Layer 3 of a small transformer language model trained on English Wikipedia (8 layers, counted from 0, width 64).
A neuron's activation on a vector x is SiLU(gate . x) times (in . x), where the dot is the dot product.

Input weights of the MLP neurons that the questions are about. A number n stands for (n - 128) times 0.0047.
n7 gate: 202, 86, 138, 141, 162, 116, 122, 113, 98, 95, 77, 156, 128, 108, 139, 145, 88, 79, 124, 146, 123, 145, 124, 250, 151, 132, 104, 94, 94, 117, 142, 104, 102, 95, 121, 116, 152, 173, 111, 153, 102, 73, 133, 107, 99, 170, 96, 123, 157, 102, 154, 131, 87, 104, 109, 86, 112, 144, 138, 82, 125, 73, 68, 150
n8 gate: 86, 104, 141, 107, 130, 97, 177, 146, 155, 72, 162, 111, 156, 164, 107, 141, 40, 106, 126, 156, 84, 115, 201, 139, 72, 187, 181, 139, 131, 166, 74, 183, 60, 150, 131, 143, 120, 90, 127, 119, 185, 117, 70, 102, 152, 125, 128, 85, 140, 121, 167, 119, 41, 114, 83, 91, 82, 106, 103, 117, 140, 149, 118, 80
n20 gate: 129, 109, 124, 47, 125, 152, 134, 111, 115, 70, 95, 104, 120, 176, 110, 143, 109, 128, 147, 98, 140, 103, 146, 119, 111, 106, 136, 102, 127, 84, 131, 142, 112, 160, 150, 82, 108, 112, 72, 95, 111, 53, 76, 183, 161, 153, 77, 77, 188, 127, 170, 127, 96, 128, 119, 149, 88, 108, 107, 177, 98, 83, 131, 96
n64 gate: 144, 119, 122, 111, 112, 61, 163, 132, 160, 132, 78, 85, 146, 127, 136, 99, 72, 150, 137, 150, 166, 126, 136, 184, 158, 168, 99, 140, 227, 128, 55, 125, 206, 131, 163, 121, 124, 43, 191, 88, 119, 120, 159, 134, 128, 173, 139, 153, 143, 131, 159, 167, 68, 161, 95, 138, 177, 120, 142, 81, 64, 132, 123, 152
n97 gate: 153, 104, 102, 193, 143, 138, 126, 89, 161, 31, 85, 129, 94, 176, 125, 164, 80, 135, 176, 123, 96, 82, 126, 120, 189, 95, 138, 171, 155, 151, 231, 142, 158, 155, 130, 81, 143, 159, 141, 143, 154, 88, 133, 64, 156, 152, 108, 119, 105, 181, 162, 113, 133, 175, 100, 62, 128, 113, 152, 120, 159, 87, 82, 165
n105 gate: 158, 182, 121, 115, 90, 82, 190, 145, 161, 111, 136, 55, 134, 142, 24, 187, 155, 111, 120, 186, 124, 161, 227, 182, 75, 91, 125, 122, 126, 146, 125, 184, 98, 103, 139, 139, 178, 202, 132, 147, 189, 144, 107, 114, 101, 152, 69, 118, 136, 120, 102, 182, 133, 118, 139, 141, 128, 106, 131, 124, 102, 144, 137, 105
n7 in: 166, 167, 95, 147, 107, 136, 121, 162, 152, 132, 64, 111, 158, 137, 91, 132, 134, 97, 114, 106, 125, 108, 99, 159, 118, 161, 113, 176, 117, 133, 157, 169, 203, 127, 99, 149, 98, 123, 120, 153, 99, 149, 53, 150, 73, 157, 101, 148, 181, 98, 142, 190, 115, 108, 165, 127, 110, 141, 158, 156, 179, 157, 136, 151
n8 in: 155, 63, 111, 149, 203, 110, 134, 153, 85, 130, 141, 116, 110, 188, 192, 148, 102, 71, 134, 156, 173, 175, 183, 169, 126, 129, 71, 171, 77, 132, 117, 75, 107, 166, 110, 170, 105, 56, 179, 104, 88, 89, 136, 117, 122, 145, 139, 94, 126, 123, 144, 87, 147, 155, 113, 131, 90, 95, 145, 111, 111, 91, 131, 132
n20 in: 153, 121, 115, 69, 126, 102, 111, 115, 125, 196, 96, 133, 150, 160, 121, 121, 168, 90, 99, 167, 117, 123, 66, 152, 128, 72, 148, 173, 174, 101, 110, 109, 75, 162, 156, 138, 146, 115, 121, 154, 129, 122, 98, 155, 162, 131, 90, 142, 177, 67, 133, 137, 83, 68, 128, 176, 106, 137, 112, 136, 117, 100, 154, 90
n64 in: 149, 196, 102, 87, 182, 198, 112, 116, 69, 183, 79, 143, 142, 88, 113, 112, 134, 76, 156, 148, 134, 130, 126, 74, 174, 133, 53, 49, 147, 172, 135, 123, 120, 113, 100, 180, 151, 118, 94, 119, 157, 105, 132, 127, 146, 154, 131, 118, 146, 139, 125, 108, 77, 157, 71, 108, 105, 99, 130, 133, 113, 149, 141, 73
n97 in: 131, 189, 64, 152, 112, 158, 171, 173, 150, 132, 92, 137, 167, 103, 116, 140, 190, 68, 92, 155, 160, 77, 118, 150, 120, 88, 150, 197, 89, 188, 138, 128, 117, 117, 131, 130, 109, 121, 116, 157, 118, 205, 95, 111, 113, 106, 139, 94, 131, 168, 142, 135, 117, 203, 44, 178, 117, 141, 114, 121, 132, 147, 89, 92
n105 in: 138, 100, 85, 99, 172, 76, 179, 89, 119, 152, 157, 124, 163, 115, 150, 185, 174, 131, 99, 124, 150, 117, 163, 124, 123, 124, 158, 113, 104, 152, 118, 127, 145, 110, 116, 75, 79, 80, 115, 76, 155, 76, 188, 175, 113, 56, 118, 141, 136, 85, 105, 175, 104, 133, 108, 161, 136, 111, 107, 96, 69, 154, 152, 113

Each question shows a token from some text and the vector x that enters the MLP there. A number n stands for (n - 128) times 0.032.

"f": 118, 134, 116, 119, 177, 96, 137, 135, 166, 146, 158, 123, 118, 117, 102, 159, 170, 113, 109, 145, 85, 179, 159, 150, 91, 118, 138, 113, 148, 121, 142, 137, 209, 128, 133, 143, 123, 126, 90, 105, 151, 95, 101, 139, 99, 150, 136, 196, 84, 79, 122, 104, 175, 128, 142, 92, 126, 104, 60, 155, 76, 151, 121, 130
Which of these neurons fires most? n105

" ": 114, 125, 142, 121, 128, 131, 141, 139, 119, 159, 115, 200, 121, 133, 126, 105, 114, 144, 131, 139, 132, 144, 94, 141, 134, 128, 126, 117, 132, 121, 97, 121, 133, 93, 172, 136, 130, 118, 132, 120, 124, 122, 112, 127, 131, 117, 142, 119, 100, 119, 137, 105, 125, 137, 112, 134, 133, 123, 119, 104, 131, 129, 130, 98
The most active neuron and its activation: n64, at about 0.44

"h": 133, 131, 153, 109, 90, 129, 157, 80, 81, 110, 123, 142, 136, 154, 139, 68, 155, 133, 109, 103, 135, 165, 112, 120, 126, 120, 105, 100, 121, 122, 148, 133, 151, 137, 113, 200, 151, 113, 154, 141, 134, 84, 106, 137, 115, 136, 141, 146, 119, 106, 127, 83, 137, 171, 119, 160, 112, 207, 140, 117, 109, 176, 211, 118
The two highest activations, in order: n97, n105

"ac": 123, 119, 106, 198, 130, 140, 133, 163, 124, 131, 176, 133, 136, 186, 64, 96, 157, 114, 163, 81, 117, 128, 101, 129, 95, 143, 155, 162, 134, 104, 117, 122, 98, 83, 109, 143, 170, 102, 108, 125, 138, 143, 114, 145, 158, 126, 135, 136, 149, 53, 117, 110, 160, 154, 181, 118, 119, 162, 110, 110, 63, 97, 133, 164
The two highest activations, in order: n64, n97

"w": 105, 105, 118, 146, 105, 144, 163, 122, 160, 118, 110, 117, 100, 128, 100, 153, 150, 189, 112, 145, 124, 104, 74, 124, 194, 64, 171, 117, 111, 136, 104, 129, 124, 79, 139, 159, 111, 95, 112, 122, 99, 108, 133, 158, 141, 133, 159, 161, 111, 98, 134, 83, 143, 134, 137, 64, 106, 128, 122, 182, 153, 161, 128, 111
The most active neuron and its activation: n8, at about 0.39

"\n": 149, 93, 148, 135, 104, 122, 162, 125, 140, 134, 144, 111, 79, 109, 185, 111, 167, 175, 114, 131, 126, 174, 62, 124, 131, 61, 134, 100, 102, 175, 131, 151, 128, 149, 120, 72, 156, 96, 170, 116, 169, 140, 86, 123, 129, 103, 124, 129, 121, 141, 156, 99, 124, 143, 115, 134, 95, 86, 138, 134, 124, 130, 167, 145
The most active neuron and its activation: n7, at about 0.43

"a": 91, 153, 100, 118, 85, 139, 150, 125, 168, 158, 165, 144, 167, 122, 93, 133, 128, 132, 164, 134, 152, 126, 136, 91, 120, 99, 151, 107, 135, 121, 137, 106, 103, 106, 146, 138, 113, 145, 106, 128, 122, 115, 105, 170, 109, 135, 101, 140, 121, 198, 110, 97, 126, 132, 101, 133, 147, 159, 109, 130, 166, 157, 167, 179
Which of these neurons fires most? n8

"b": 103, 122, 105, 139, 98, 134, 138, 121, 95, 147, 136, 124, 126, 124, 137, 116, 130, 155, 159, 128, 122, 117, 113, 122, 124, 143, 118, 52, 85, 99, 175, 149, 131, 104, 127, 110, 128, 107, 114, 114, 109, 131, 169, 133, 137, 107, 139, 158, 79, 132, 104, 79, 129, 198, 55, 167, 102, 80, 102, 162, 138, 135, 189, 135
Which of these neurons fires most? n7

"ed": 186, 125, 109, 144, 153, 144, 156, 110, 132, 131, 158, 153, 134, 153, 99, 101, 170, 134, 137, 154, 111, 142, 157, 151, 148, 157, 114, 180, 129, 95, 134, 130, 164, 106, 158, 134, 126, 110, 104, 120, 150, 163, 111, 127, 157, 171, 91, 127, 105, 134, 151, 102, 166, 57, 85, 80, 181, 128, 133, 118, 73, 139, 139, 124
Which of these neurons fires most? n7

" and": 125, 120, 135, 107, 115, 124, 117, 109, 115, 170, 94, 115, 113, 141, 164, 103, 120, 190, 142, 92, 149, 113, 160, 130, 128, 143, 129, 144, 78, 151, 123, 129, 118, 97, 183, 138, 143, 105, 142, 111, 102, 147, 134, 120, 131, 133, 117, 91, 82, 82, 172, 90, 147, 161, 78, 154, 143, 91, 118, 117, 96, 151, 145, 134
Which of these neurons fires most? n7

" m": 109, 109, 117, 144, 128, 123, 128, 106, 84, 127, 82, 131, 119, 133, 150, 71, 137, 122, 121, 123, 120, 139, 132, 123, 165, 113, 158, 109, 117, 134, 118, 145, 116, 75, 133, 141, 131, 92, 142, 130, 96, 114, 141, 177, 149, 143, 173, 126, 86, 142, 124, 73, 127, 114, 168, 162, 111, 114, 91, 132, 143, 110, 132, 142
Which three neurons fire most, strongest first? n97, n7, n105